Layer 3 of a small transformer language model trained on English Wikipedia (10 layers, counted from 0, width 128).
A neuron's activation on a vector x is GELU(gate . x) times (in . x), where the dot is the dot product.

Input weights of the MLP neurons that the questions are about. A number n stands for (n - 128) times 0.0033.
n67 gate: 125, 191, 102, 97, 141, 116, 34, 139, 117, 147, 95, 110, 141, 144, 110, 117, 140, 122, 169, 116, 112, 193, 88, 127, 152, 129, 154, 68, 154, 179, 211, 99, 145, 114, 27, 122, 142, 140, 106, 84, 158, 152, 200, 149, 114, 184, 93, 95, 193, 105, 149, 171, 133, 87, 104, 135, 149, 135, 114, 156, 123, 119, 128, 137, 104, 164, 145, 96, 173, 104, 144, 149, 92, 62, 205, 151, 123, 103, 107, 73, 111, 126, 237, 103, 152, 116, 116, 122, 105, 135, 117, 154, 99, 164, 66, 147, 99, 92, 147, 153, 129, 62, 141, 91, 114, 139, 103, 98, 128, 202, 66, 87, 158, 114, 106, 133, 112, 151, 116, 220, 171, 139, 149, 118, 108, 96, 153, 73
n178 gate: 118, 155, 131, 126, 119, 114, 92, 98, 129, 188, 113, 132, 134, 124, 152, 112, 184, 92, 184, 102, 171, 127, 174, 168, 130, 134, 125, 154, 73, 168, 148, 174, 149, 131, 92, 65, 146, 158, 159, 131, 112, 86, 183, 127, 109, 86, 169, 124, 126, 149, 125, 87, 176, 131, 128, 195, 115, 126, 195, 99, 122, 130, 145, 146, 42, 137, 172, 151, 100, 101, 108, 136, 184, 115, 121, 115, 83, 62, 102, 112, 88, 82, 170, 200, 114, 162, 121, 157, 153, 128, 75, 201, 138, 136, 132, 148, 87, 117, 143, 137, 157, 148, 147, 183, 149, 198, 125, 123, 125, 90, 101, 133, 111, 99, 140, 128, 177, 155, 100, 115, 80, 112, 104, 88, 111, 91, 180, 158
n191 gate: 196, 153, 154, 32, 75, 71, 105, 175, 140, 80, 192, 128, 188, 145, 68, 145, 104, 109, 167, 53, 219, 103, 121, 143, 133, 137, 117, 142, 98, 129, 81, 87, 96, 201, 90, 126, 164, 187, 107, 179, 90, 152, 65, 172, 129, 174, 74, 124, 99, 154, 156, 142, 129, 92, 198, 97, 132, 197, 156, 189, 136, 126, 166, 79, 105, 103, 87, 107, 157, 86, 109, 168, 135, 145, 122, 127, 137, 144, 110, 142, 119, 113, 131, 153, 135, 61, 160, 118, 57, 149, 147, 156, 141, 80, 55, 156, 108, 81, 154, 129, 180, 159, 78, 111, 69, 145, 144, 94, 108, 86, 118, 112, 130, 99, 93, 127, 115, 160, 91, 97, 121, 214, 61, 130, 159, 246, 130, 116
n288 gate: 118, 148, 128, 166, 114, 172, 111, 133, 119, 99, 143, 154, 157, 167, 91, 198, 130, 112, 149, 116, 64, 75, 175, 116, 168, 118, 153, 165, 93, 166, 78, 151, 148, 113, 74, 135, 130, 151, 123, 82, 168, 112, 105, 83, 154, 116, 109, 155, 136, 139, 104, 161, 33, 61, 150, 143, 151, 117, 109, 146, 120, 95, 149, 128, 126, 153, 179, 127, 127, 103, 141, 99, 118, 148, 104, 134, 102, 120, 138, 125, 191, 65, 175, 112, 56, 180, 211, 135, 106, 145, 122, 101, 109, 125, 99, 117, 100, 100, 178, 114, 120, 194, 118, 115, 122, 133, 87, 96, 61, 116, 112, 68, 137, 35, 147, 188, 144, 98, 99, 113, 68, 146, 155, 55, 113, 144, 128, 63
n291 gate: 147, 169, 80, 139, 138, 163, 101, 175, 128, 152, 168, 123, 107, 235, 108, 147, 127, 91, 152, 157, 93, 69, 114, 131, 97, 191, 148, 108, 111, 190, 135, 122, 114, 99, 145, 126, 168, 116, 100, 124, 116, 155, 163, 108, 136, 141, 91, 123, 193, 71, 142, 179, 63, 166, 137, 148, 108, 77, 120, 175, 107, 96, 153, 88, 120, 142, 145, 219, 77, 180, 85, 106, 79, 134, 122, 26, 123, 158, 95, 152, 124, 155, 105, 142, 176, 124, 168, 88, 94, 210, 55, 147, 196, 58, 200, 75, 106, 98, 101, 164, 163, 125, 179, 131, 117, 82, 154, 56, 158, 109, 108, 133, 131, 132, 144, 133, 172, 54, 138, 24, 166, 143, 181, 136, 197, 127, 191, 133
n67 in: 162, 167, 111, 54, 150, 106, 227, 163, 128, 120, 159, 184, 122, 186, 193, 141, 133, 85, 205, 20, 135, 110, 113, 130, 182, 188, 124, 97, 119, 99, 115, 43, 170, 123, 92, 121, 145, 91, 120, 134, 107, 127, 135, 62, 120, 167, 156, 197, 147, 87, 59, 98, 123, 148, 143, 115, 157, 148, 126, 191, 138, 154, 147, 82, 190, 61, 119, 141, 209, 43, 80, 140, 92, 110, 133, 119, 133, 159, 155, 154, 106, 134, 62, 155, 151, 104, 103, 164, 144, 171, 100, 132, 110, 202, 168, 68, 199, 162, 158, 171, 125, 170, 173, 149, 166, 114, 128, 194, 215, 119, 144, 104, 92, 200, 106, 175, 58, 206, 136, 130, 81, 160, 132, 77, 125, 146, 74, 74
n178 in: 221, 187, 99, 91, 157, 109, 114, 142, 107, 109, 165, 112, 157, 139, 130, 127, 125, 122, 143, 103, 184, 110, 81, 144, 101, 142, 117, 109, 143, 116, 112, 125, 153, 126, 154, 185, 154, 126, 139, 63, 125, 138, 96, 143, 96, 169, 130, 164, 167, 41, 204, 72, 139, 116, 170, 113, 169, 93, 159, 96, 109, 143, 132, 77, 121, 98, 101, 135, 110, 184, 143, 104, 176, 175, 131, 76, 154, 89, 120, 78, 112, 81, 230, 112, 106, 142, 107, 129, 170, 104, 98, 128, 158, 141, 103, 177, 143, 79, 111, 171, 95, 118, 129, 134, 146, 131, 72, 150, 102, 59, 148, 163, 93, 128, 93, 136, 117, 150, 115, 174, 114, 157, 67, 181, 226, 119, 116, 115
n191 in: 177, 156, 147, 139, 56, 93, 79, 151, 179, 196, 93, 66, 161, 159, 140, 96, 85, 139, 183, 95, 149, 114, 155, 150, 170, 126, 84, 93, 140, 146, 211, 59, 181, 172, 105, 138, 107, 184, 169, 64, 109, 175, 109, 14, 148, 118, 188, 117, 62, 96, 95, 136, 160, 229, 104, 119, 158, 110, 201, 208, 69, 159, 96, 138, 154, 83, 146, 73, 188, 86, 142, 155, 127, 167, 162, 7, 95, 56, 198, 107, 124, 122, 112, 129, 79, 98, 104, 142, 177, 70, 154, 124, 114, 109, 175, 150, 160, 139, 100, 211, 125, 100, 223, 143, 128, 137, 166, 112, 84, 165, 171, 93, 106, 108, 83, 139, 116, 138, 55, 127, 146, 146, 166, 122, 79, 171, 100, 138
n288 in: 158, 82, 121, 124, 96, 101, 166, 46, 143, 129, 101, 129, 172, 73, 151, 91, 131, 141, 153, 159, 167, 159, 137, 141, 108, 133, 109, 125, 159, 116, 121, 126, 85, 174, 56, 110, 158, 151, 162, 167, 115, 164, 126, 36, 56, 122, 138, 150, 98, 127, 141, 182, 146, 143, 123, 199, 207, 137, 86, 196, 160, 176, 62, 144, 225, 149, 141, 86, 191, 89, 169, 69, 155, 71, 129, 112, 87, 139, 133, 122, 198, 107, 78, 104, 165, 121, 122, 112, 133, 143, 135, 109, 152, 176, 171, 204, 137, 144, 159, 165, 83, 78, 128, 154, 177, 104, 182, 169, 143, 97, 117, 106, 80, 116, 150, 204, 157, 110, 154, 119, 78, 150, 118, 165, 100, 129, 95, 147
n291 in: 132, 87, 104, 104, 67, 119, 179, 168, 126, 88, 143, 100, 127, 153, 104, 126, 114, 115, 150, 156, 125, 59, 117, 152, 121, 127, 128, 149, 171, 146, 111, 112, 185, 159, 134, 144, 109, 63, 105, 157, 194, 155, 193, 111, 106, 88, 71, 133, 197, 109, 130, 111, 122, 142, 151, 116, 134, 104, 147, 132, 181, 167, 202, 187, 40, 77, 151, 193, 197, 151, 143, 156, 112, 146, 95, 60, 112, 129, 177, 150, 113, 77, 196, 142, 158, 92, 154, 83, 130, 41, 208, 179, 174, 91, 45, 139, 143, 128, 66, 157, 133, 89, 63, 155, 166, 93, 167, 162, 153, 102, 104, 72, 192, 123, 122, 130, 74, 169, 126, 76, 117, 82, 118, 158, 126, 111, 141, 183

Each question shows a token from some text and the vector x that enters the MLP there. A number n stands for (n - 128) times 0.032.

"c": 121, 89, 137, 179, 166, 109, 77, 93, 130, 106, 139, 176, 113, 160, 135, 141, 82, 82, 125, 102, 134, 139, 148, 167, 123, 149, 86, 127, 152, 148, 158, 171, 170, 109, 109, 80, 126, 126, 102, 173, 130, 110, 173, 185, 156, 129, 145, 120, 128, 77, 148, 155, 125, 118, 102, 107, 131, 111, 147, 127, 122, 171, 172, 122, 89, 107, 182, 129, 170, 151, 142, 95, 118, 89, 102, 138, 78, 141, 131, 119, 167, 170, 125, 118, 159, 104, 153, 152, 135, 142, 137, 150, 88, 166, 160, 192, 118, 116, 128, 145, 114, 137, 128, 96, 94, 99, 213, 120, 108, 81, 183, 145, 111, 199, 110, 142, 92, 140, 155, 152, 97, 123, 112, 111, 163, 159, 176, 114
Which three neurons fire most, strongest first? n67, n291, n191

"s": 152, 67, 139, 181, 143, 128, 82, 114, 125, 122, 103, 134, 129, 148, 105, 126, 131, 145, 105, 89, 134, 145, 131, 145, 117, 125, 60, 136, 166, 111, 163, 147, 161, 78, 111, 105, 148, 146, 130, 132, 127, 105, 153, 173, 137, 144, 181, 122, 133, 62, 96, 140, 121, 129, 109, 83, 115, 129, 173, 126, 122, 159, 127, 160, 87, 154, 181, 157, 129, 152, 86, 121, 101, 113, 127, 120, 151, 138, 126, 76, 159, 185, 112, 85, 157, 108, 147, 120, 97, 149, 147, 147, 82, 180, 158, 135, 117, 127, 189, 158, 105, 144, 146, 110, 122, 105, 144, 135, 121, 65, 170, 117, 131, 179, 114, 146, 97, 123, 164, 139, 96, 138, 109, 87, 167, 166, 156, 91
The most active neuron and its activation: n67, at about 0.64

"wh": 155, 83, 141, 175, 102, 140, 91, 120, 121, 69, 118, 142, 131, 131, 106, 131, 73, 108, 118, 105, 184, 139, 114, 166, 132, 99, 130, 140, 147, 113, 134, 134, 90, 66, 125, 121, 124, 142, 132, 123, 135, 131, 137, 191, 129, 140, 177, 128, 100, 128, 112, 98, 143, 117, 142, 121, 145, 88, 118, 97, 127, 118, 147, 145, 97, 172, 173, 143, 142, 128, 112, 139, 99, 122, 114, 141, 145, 131, 155, 123, 149, 157, 165, 84, 131, 134, 122, 139, 107, 130, 167, 115, 63, 162, 155, 117, 135, 140, 146, 148, 91, 132, 148, 79, 105, 91, 117, 99, 165, 47, 138, 143, 115, 206, 130, 168, 109, 147, 157, 97, 139, 70, 117, 95, 183, 160, 178, 142
The two highest activations, in order: n191, n288

"st": 174, 73, 139, 177, 117, 93, 87, 116, 115, 97, 122, 118, 141, 155, 136, 168, 124, 88, 108, 89, 139, 165, 140, 171, 136, 96, 106, 174, 181, 115, 121, 160, 151, 122, 86, 85, 123, 120, 159, 151, 139, 112, 113, 182, 137, 124, 159, 165, 132, 89, 88, 164, 114, 108, 143, 129, 137, 106, 133, 131, 145, 128, 151, 145, 90, 140, 186, 150, 107, 135, 127, 95, 113, 128, 78, 126, 90, 135, 141, 78, 173, 160, 118, 73, 154, 125, 99, 106, 113, 156, 131, 158, 114, 167, 139, 141, 158, 123, 150, 138, 126, 130, 132, 122, 132, 130, 104, 113, 129, 76, 155, 172, 129, 182, 115, 167, 98, 123, 155, 163, 81, 125, 139, 73, 144, 192, 164, 170
Which three neurons fire most, strongest first? n288, n178, n291

"ts ": 106, 95, 176, 170, 146, 100, 40, 116, 138, 140, 74, 100, 121, 173, 127, 125, 100, 91, 101, 136, 125, 125, 142, 134, 81, 120, 125, 127, 150, 133, 124, 145, 144, 133, 55, 94, 134, 110, 83, 131, 122, 108, 110, 149, 148, 151, 150, 153, 134, 143, 83, 100, 136, 163, 143, 95, 158, 107, 91, 94, 146, 137, 154, 123, 79, 160, 113, 147, 139, 172, 98, 108, 126, 91, 143, 110, 133, 171, 147, 134, 156, 156, 128, 105, 137, 88, 84, 160, 93, 163, 164, 99, 130, 190, 160, 116, 113, 121, 138, 141, 83, 151, 129, 130, 120, 125, 152, 84, 167, 82, 180, 141, 126, 168, 118, 140, 94, 124, 139, 148, 118, 148, 90, 113, 69, 159, 156, 89
Which three neurons fire most, strongest first? n67, n178, n191

"ed ": 124, 96, 159, 171, 125, 103, 37, 86, 152, 114, 88, 89, 86, 169, 142, 125, 87, 96, 111, 120, 125, 110, 145, 126, 116, 106, 94, 118, 144, 132, 120, 152, 166, 128, 109, 121, 106, 105, 123, 105, 137, 126, 102, 158, 125, 107, 159, 120, 127, 108, 102, 118, 167, 145, 170, 105, 133, 148, 137, 119, 136, 119, 139, 154, 91, 124, 160, 167, 147, 157, 118, 130, 96, 108, 108, 141, 127, 159, 131, 117, 174, 186, 126, 113, 149, 100, 86, 168, 102, 148, 141, 116, 99, 197, 147, 77, 118, 118, 113, 158, 83, 129, 151, 97, 104, 94, 141, 101, 154, 59, 148, 166, 155, 156, 93, 153, 79, 105, 130, 151, 119, 134, 120, 115, 110, 139, 147, 105
Which of these neurons fires most? n288

"with ": 120, 108, 141, 180, 121, 80, 41, 111, 134, 102, 120, 96, 107, 155, 146, 136, 120, 86, 125, 87, 147, 118, 103, 137, 150, 111, 88, 96, 166, 104, 137, 134, 167, 162, 105, 122, 121, 134, 164, 170, 125, 147, 103, 157, 142, 111, 163, 122, 95, 132, 84, 93, 134, 143, 137, 119, 160, 97, 144, 125, 156, 121, 119, 120, 89, 103, 150, 144, 187, 186, 115, 156, 110, 100, 121, 134, 146, 147, 126, 130, 151, 190, 159, 104, 139, 113, 114, 169, 90, 136, 136, 106, 91, 175, 155, 82, 115, 126, 153, 135, 105, 123, 130, 129, 114, 86, 135, 98, 128, 72, 157, 180, 164, 156, 140, 156, 102, 81, 172, 133, 118, 111, 105, 141, 98, 143, 182, 103
Which of these neurons fires most? n178

", ": 132, 84, 172, 184, 136, 131, 33, 99, 162, 99, 112, 126, 114, 160, 146, 136, 118, 93, 143, 128, 120, 152, 131, 147, 109, 108, 125, 89, 112, 148, 140, 123, 132, 156, 91, 112, 147, 108, 144, 137, 126, 100, 113, 137, 136, 102, 157, 120, 94, 114, 80, 110, 157, 112, 146, 79, 124, 138, 155, 129, 119, 150, 116, 121, 102, 111, 163, 139, 100, 174, 115, 101, 129, 127, 117, 143, 124, 146, 157, 108, 128, 171, 160, 98, 154, 127, 80, 155, 92, 117, 178, 133, 95, 182, 130, 107, 157, 149, 122, 161, 75, 159, 140, 135, 99, 117, 116, 88, 135, 84, 155, 165, 102, 141, 81, 114, 93, 135, 146, 101, 129, 133, 85, 84, 135, 139, 147, 129
Which of these neurons fires most? n288

"of ": 150, 97, 157, 168, 166, 84, 37, 93, 136, 124, 93, 117, 104, 114, 136, 165, 123, 104, 130, 115, 145, 108, 108, 154, 112, 111, 102, 94, 131, 87, 157, 126, 138, 132, 79, 108, 155, 103, 142, 136, 130, 120, 102, 169, 163, 128, 131, 122, 117, 107, 97, 96, 144, 144, 114, 133, 142, 136, 137, 132, 144, 140, 122, 134, 105, 133, 162, 153, 127, 196, 135, 140, 102, 112, 101, 154, 167, 155, 129, 119, 126, 185, 166, 99, 143, 112, 73, 152, 90, 130, 153, 124, 71, 181, 159, 113, 122, 125, 142, 151, 107, 136, 130, 129, 94, 67, 109, 91, 140, 60, 173, 183, 87, 165, 131, 145, 112, 129, 108, 150, 114, 139, 104, 133, 116, 138, 141, 137
Which of these neurons fires most? n291

"Di": 144, 135, 127, 156, 141, 118, 85, 76, 123, 130, 117, 132, 174, 126, 176, 167, 95, 120, 145, 72, 168, 140, 134, 148, 128, 122, 87, 128, 210, 134, 149, 147, 171, 87, 109, 159, 110, 131, 151, 192, 137, 123, 110, 150, 124, 122, 152, 125, 151, 81, 67, 131, 128, 121, 140, 110, 120, 125, 156, 128, 131, 144, 130, 127, 92, 146, 119, 144, 96, 161, 148, 109, 91, 115, 114, 176, 89, 154, 96, 161, 148, 163, 167, 94, 141, 116, 83, 160, 168, 156, 140, 168, 47, 161, 191, 142, 147, 142, 135, 103, 74, 136, 114, 157, 113, 121, 201, 117, 141, 65, 128, 177, 109, 133, 110, 117, 116, 127, 126, 93, 91, 142, 167, 85, 106, 174, 138, 135
Which of these neurons fires most? n291

"t": 113, 56, 136, 182, 121, 103, 88, 125, 146, 105, 110, 158, 125, 169, 139, 132, 124, 85, 87, 106, 149, 145, 152, 132, 106, 128, 130, 128, 153, 123, 99, 156, 194, 140, 41, 78, 139, 133, 90, 145, 118, 94, 136, 170, 157, 110, 116, 141, 147, 109, 121, 84, 97, 143, 149, 132, 175, 147, 137, 125, 152, 148, 164, 165, 96, 160, 167, 127, 164, 149, 133, 84, 96, 96, 109, 113, 116, 128, 134, 105, 116, 139, 140, 88, 130, 68, 116, 125, 94, 158, 126, 146, 97, 127, 160, 201, 141, 140, 163, 168, 116, 142, 152, 123, 110, 110, 163, 98, 113, 101, 166, 150, 117, 183, 110, 151, 121, 104, 127, 113, 91, 143, 85, 46, 94, 160, 162, 107
Which of these neurons fires most? n288

"d": 208, 84, 98, 153, 153, 138, 96, 100, 165, 91, 94, 143, 138, 157, 134, 119, 84, 117, 88, 119, 141, 138, 142, 119, 93, 142, 112, 158, 164, 139, 133, 144, 144, 117, 75, 90, 110, 123, 139, 109, 117, 83, 121, 157, 127, 95, 164, 137, 130, 102, 121, 140, 131, 101, 139, 107, 160, 165, 126, 145, 115, 125, 123, 169, 107, 143, 176, 166, 167, 186, 154, 94, 116, 100, 131, 110, 135, 152, 101, 88, 154, 171, 104, 88, 114, 102, 131, 162, 95, 134, 161, 143, 65, 159, 155, 190, 150, 105, 156, 170, 87, 125, 155, 84, 110, 99, 172, 129, 143, 106, 180, 165, 83, 184, 121, 156, 71, 131, 162, 111, 98, 131, 101, 72, 130, 209, 142, 108
Which three neurons fire most, strongest first? n291, n288, n191

"en": 178, 87, 96, 164, 122, 153, 87, 110, 159, 94, 109, 160, 172, 151, 115, 143, 108, 129, 105, 141, 171, 139, 146, 120, 84, 109, 100, 94, 142, 117, 138, 140, 163, 133, 86, 97, 98, 113, 147, 129, 156, 101, 90, 163, 123, 122, 128, 155, 117, 96, 113, 168, 165, 141, 153, 114, 143, 141, 155, 86, 117, 141, 160, 129, 72, 157, 163, 158, 122, 147, 112, 88, 138, 134, 80, 118, 92, 134, 86, 119, 115, 137, 116, 120, 101, 128, 135, 183, 129, 148, 158, 147, 83, 180, 148, 195, 146, 141, 114, 173, 121, 161, 117, 105, 134, 107, 93, 113, 110, 71, 175, 134, 144, 156, 106, 160, 92, 140, 164, 161, 81, 172, 117, 85, 64, 175, 177, 113
Which three neurons fire most, strongest first? n178, n288, n191

"his ": 89, 76, 152, 164, 109, 123, 21, 124, 132, 97, 92, 126, 111, 153, 142, 125, 113, 84, 138, 105, 166, 121, 107, 154, 90, 104, 78, 125, 171, 84, 120, 115, 137, 113, 103, 106, 134, 97, 110, 109, 144, 140, 140, 158, 144, 127, 127, 187, 138, 144, 72, 122, 162, 138, 141, 109, 128, 168, 123, 106, 146, 141, 139, 137, 76, 127, 149, 151, 129, 160, 113, 120, 122, 94, 136, 103, 148, 136, 114, 123, 147, 174, 150, 102, 144, 68, 124, 141, 95, 109, 139, 129, 100, 182, 143, 117, 95, 133, 142, 116, 103, 127, 123, 150, 123, 114, 130, 95, 156, 66, 165, 164, 135, 156, 137, 129, 108, 133, 137, 142, 140, 131, 143, 107, 102, 166, 148, 111
Which of these neurons fires most? n288

"4 ": 140, 70, 124, 175, 153, 149, 48, 114, 156, 130, 132, 109, 96, 162, 134, 170, 100, 83, 139, 132, 104, 155, 138, 138, 126, 107, 136, 109, 192, 187, 147, 136, 116, 164, 51, 129, 145, 121, 125, 148, 141, 160, 97, 136, 150, 197, 175, 105, 118, 96, 124, 123, 139, 131, 156, 93, 128, 118, 120, 138, 139, 107, 96, 140, 82, 119, 86, 146, 148, 176, 143, 130, 112, 121, 145, 173, 104, 149, 129, 100, 140, 176, 135, 101, 141, 112, 80, 131, 103, 111, 173, 167, 91, 188, 139, 106, 118, 104, 118, 145, 95, 138, 150, 163, 135, 131, 131, 142, 112, 60, 134, 136, 100, 176, 142, 152, 89, 140, 132, 139, 130, 174, 133, 103, 137, 134, 153, 164
Which of these neurons fires most? n67

". ": 114, 87, 150, 162, 117, 112, 46, 104, 152, 98, 95, 150, 111, 149, 130, 145, 106, 108, 154, 95, 122, 134, 137, 147, 112, 85, 140, 102, 150, 104, 121, 114, 131, 92, 119, 97, 135, 117, 142, 124, 139, 127, 118, 153, 150, 167, 162, 113, 151, 128, 110, 133, 147, 131, 135, 103, 148, 148, 145, 163, 112, 130, 177, 91, 98, 146, 141, 148, 111, 173, 129, 96, 114, 109, 104, 159, 149, 134, 143, 143, 155, 146, 154, 104, 151, 114, 108, 171, 92, 125, 168, 191, 92, 199, 140, 75, 173, 119, 163, 169, 68, 135, 133, 155, 106, 130, 134, 88, 172, 71, 163, 154, 123, 183, 145, 146, 75, 120, 163, 116, 117, 108, 113, 110, 114, 150, 167, 100
Which of these neurons fires most? n67

"pe": 144, 116, 111, 192, 147, 128, 103, 111, 153, 116, 113, 160, 154, 102, 154, 152, 86, 95, 130, 91, 140, 132, 114, 166, 111, 101, 68, 149, 197, 118, 166, 153, 148, 140, 95, 126, 140, 133, 152, 158, 130, 153, 140, 194, 139, 107, 106, 147, 129, 71, 78, 107, 113, 149, 126, 122, 159, 125, 177, 114, 123, 145, 186, 149, 117, 135, 151, 146, 117, 178, 96, 170, 87, 124, 103, 130, 135, 135, 118, 127, 174, 164, 147, 94, 122, 136, 103, 167, 106, 141, 140, 115, 94, 151, 145, 137, 130, 161, 123, 142, 99, 144, 166, 164, 104, 106, 148, 90, 125, 66, 152, 146, 154, 141, 105, 128, 86, 81, 127, 127, 128, 162, 131, 60, 158, 174, 189, 111
Which of these neurons fires most? n191

"ro": 148, 81, 155, 170, 150, 103, 102, 115, 137, 97, 92, 139, 153, 123, 123, 186, 101, 134, 134, 136, 132, 169, 136, 107, 168, 118, 47, 111, 127, 121, 135, 140, 158, 111, 102, 115, 148, 106, 138, 76, 154, 155, 144, 184, 164, 129, 161, 122, 80, 87, 123, 134, 121, 142, 138, 155, 148, 94, 142, 97, 143, 145, 141, 183, 63, 177, 115, 132, 141, 147, 88, 95, 94, 128, 63, 104, 146, 101, 125, 67, 178, 117, 138, 106, 155, 144, 111, 149, 142, 185, 126, 141, 123, 148, 139, 151, 103, 165, 131, 138, 68, 151, 160, 145, 96, 108, 84, 94, 165, 94, 171, 170, 159, 171, 113, 176, 118, 120, 105, 149, 76, 131, 131, 102, 90, 184, 165, 112
The most active neuron and its activation: n178, at about 0.52

"A": 142, 74, 167, 177, 156, 166, 65, 110, 124, 87, 101, 151, 120, 121, 146, 146, 74, 90, 167, 119, 162, 163, 91, 118, 137, 121, 86, 150, 140, 123, 149, 125, 170, 98, 82, 113, 146, 120, 173, 128, 109, 119, 154, 180, 140, 172, 139, 93, 90, 70, 91, 95, 126, 109, 153, 171, 139, 155, 140, 120, 166, 121, 158, 146, 110, 141, 114, 134, 132, 153, 110, 99, 125, 101, 136, 150, 115, 132, 129, 166, 178, 169, 147, 92, 164, 150, 102, 141, 119, 125, 175, 176, 96, 136, 158, 169, 96, 132, 127, 120, 97, 142, 140, 169, 127, 92, 150, 89, 136, 80, 139, 160, 99, 181, 126, 156, 89, 147, 109, 134, 103, 163, 184, 102, 126, 161, 146, 88
Which three neurons fire most, strongest first? n67, n291, n191

"on ": 138, 83, 119, 155, 141, 97, 23, 58, 163, 110, 104, 106, 107, 156, 138, 148, 125, 81, 95, 102, 140, 115, 140, 118, 137, 95, 118, 97, 145, 109, 137, 146, 165, 131, 102, 110, 139, 120, 154, 131, 128, 119, 70, 162, 142, 167, 115, 137, 125, 124, 110, 124, 144, 136, 144, 105, 128, 107, 129, 121, 140, 135, 161, 130, 83, 136, 140, 152, 147, 184, 159, 102, 127, 88, 130, 134, 108, 111, 149, 111, 135, 175, 152, 110, 124, 101, 107, 170, 119, 131, 161, 114, 128, 193, 159, 132, 98, 114, 133, 142, 95, 144, 136, 119, 115, 101, 127, 97, 118, 68, 144, 174, 136, 162, 127, 167, 63, 122, 119, 119, 115, 143, 112, 118, 125, 146, 169, 108
The most active neuron and its activation: n291, at about 0.12

"ers": 109, 117, 103, 175, 135, 151, 105, 147, 127, 111, 107, 156, 124, 149, 118, 118, 96, 146, 154, 93, 75, 113, 154, 86, 170, 118, 101, 136, 103, 133, 163, 153, 173, 107, 48, 94, 147, 131, 135, 81, 150, 129, 138, 196, 139, 182, 134, 169, 138, 88, 84, 139, 118, 87, 118, 95, 146, 81, 129, 118, 152, 156, 150, 146, 102, 163, 153, 179, 102, 154, 91, 86, 69, 100, 127, 118, 137, 143, 133, 104, 143, 193, 101, 95, 113, 83, 100, 133, 93, 146, 159, 96, 104, 129, 139, 147, 165, 160, 117, 160, 81, 150, 121, 135, 100, 92, 125, 122, 165, 71, 146, 162, 129, 164, 108, 183, 90, 92, 134, 143, 112, 125, 96, 93, 154, 145, 164, 67
Which of these neurons fires most? n67

"res": 172, 59, 111, 176, 123, 190, 109, 131, 157, 121, 99, 157, 161, 111, 159, 142, 80, 115, 91, 112, 90, 175, 124, 133, 162, 115, 94, 150, 170, 121, 165, 152, 175, 73, 87, 127, 119, 106, 139, 141, 152, 134, 165, 193, 153, 166, 151, 134, 167, 83, 91, 119, 174, 135, 120, 84, 129, 119, 117, 72, 130, 119, 124, 165, 77, 189, 174, 165, 137, 133, 119, 121, 96, 130, 118, 143, 123, 147, 149, 108, 199, 172, 142, 109, 155, 139, 137, 163, 98, 170, 168, 119, 98, 151, 145, 113, 138, 154, 142, 115, 101, 147, 109, 106, 140, 104, 163, 124, 131, 76, 160, 148, 149, 166, 114, 156, 126, 124, 158, 146, 94, 124, 110, 76, 107, 144, 164, 108
Which of these neurons fires most? n178

"first ": 145, 65, 163, 181, 164, 99, 61, 137, 145, 112, 109, 94, 117, 161, 150, 170, 76, 104, 111, 109, 87, 99, 114, 140, 120, 138, 93, 154, 167, 140, 132, 127, 150, 150, 99, 104, 93, 89, 114, 103, 154, 156, 117, 168, 147, 150, 143, 149, 111, 97, 128, 136, 160, 135, 146, 117, 74, 104, 146, 128, 150, 138, 104, 159, 80, 138, 131, 175, 117, 131, 128, 103, 133, 104, 109, 147, 107, 142, 94, 88, 166, 211, 136, 101, 120, 127, 114, 147, 121, 137, 148, 117, 149, 208, 161, 68, 92, 122, 135, 155, 97, 126, 115, 131, 125, 129, 129, 123, 130, 60, 113, 134, 119, 185, 128, 143, 92, 160, 149, 149, 113, 145, 101, 106, 138, 114, 117, 129
The two highest activations, in order: n288, n191

"her ": 93, 86, 163, 164, 113, 111, 24, 143, 145, 100, 121, 124, 127, 155, 147, 135, 118, 68, 129, 103, 146, 134, 109, 121, 114, 108, 65, 131, 148, 123, 127, 119, 153, 113, 114, 132, 137, 97, 134, 125, 155, 136, 125, 143, 168, 135, 137, 183, 137, 140, 89, 117, 154, 122, 120, 119, 149, 150, 114, 105, 154, 145, 90, 132, 78, 137, 136, 174, 135, 166, 123, 151, 128, 96, 115, 83, 150, 150, 110, 130, 178, 154, 151, 111, 143, 81, 122, 142, 87, 104, 131, 135, 99, 177, 139, 102, 89, 134, 140, 114, 86, 139, 130, 141, 112, 115, 133, 91, 129, 56, 148, 163, 129, 167, 130, 150, 87, 129, 155, 158, 142, 127, 127, 125, 105, 149, 157, 109
Which of these neurons fires most? n288

"ly ": 132, 92, 152, 182, 151, 89, 49, 97, 143, 121, 98, 149, 98, 186, 152, 160, 117, 109, 131, 117, 128, 126, 131, 182, 119, 105, 83, 113, 143, 178, 103, 139, 156, 144, 119, 109, 125, 91, 115, 90, 122, 136, 115, 141, 109, 130, 123, 142, 103, 111, 84, 130, 159, 153, 164, 95, 104, 104, 158, 136, 143, 164, 130, 141, 74, 119, 116, 174, 137, 167, 136, 155, 113, 110, 123, 164, 120, 155, 124, 104, 145, 187, 138, 95, 135, 108, 84, 139, 109, 128, 149, 114, 108, 200, 139, 116, 125, 133, 136, 160, 78, 141, 140, 131, 125, 109, 126, 94, 148, 72, 127, 180, 122, 157, 91, 162, 122, 118, 145, 124, 86, 156, 109, 83, 107, 136, 155, 108
The most active neuron and its activation: n67, at about 0.17

"ew": 147, 71, 123, 182, 124, 120, 97, 117, 141, 112, 117, 168, 179, 125, 121, 116, 120, 95, 127, 83, 145, 174, 162, 133, 177, 110, 89, 138, 155, 110, 149, 142, 164, 133, 123, 134, 128, 96, 128, 107, 129, 123, 133, 174, 129, 112, 165, 174, 107, 96, 71, 144, 157, 134, 161, 91, 153, 153, 105, 119, 141, 158, 176, 134, 139, 124, 175, 146, 101, 117, 115, 136, 116, 118, 116, 176, 152, 108, 113, 121, 124, 141, 104, 78, 157, 127, 120, 160, 112, 125, 139, 151, 68, 146, 183, 173, 107, 157, 150, 154, 83, 146, 118, 105, 108, 91, 151, 103, 128, 76, 156, 142, 164, 190, 99, 171, 118, 70, 118, 98, 119, 149, 122, 107, 128, 201, 165, 123
Which of these neurons fires most? n191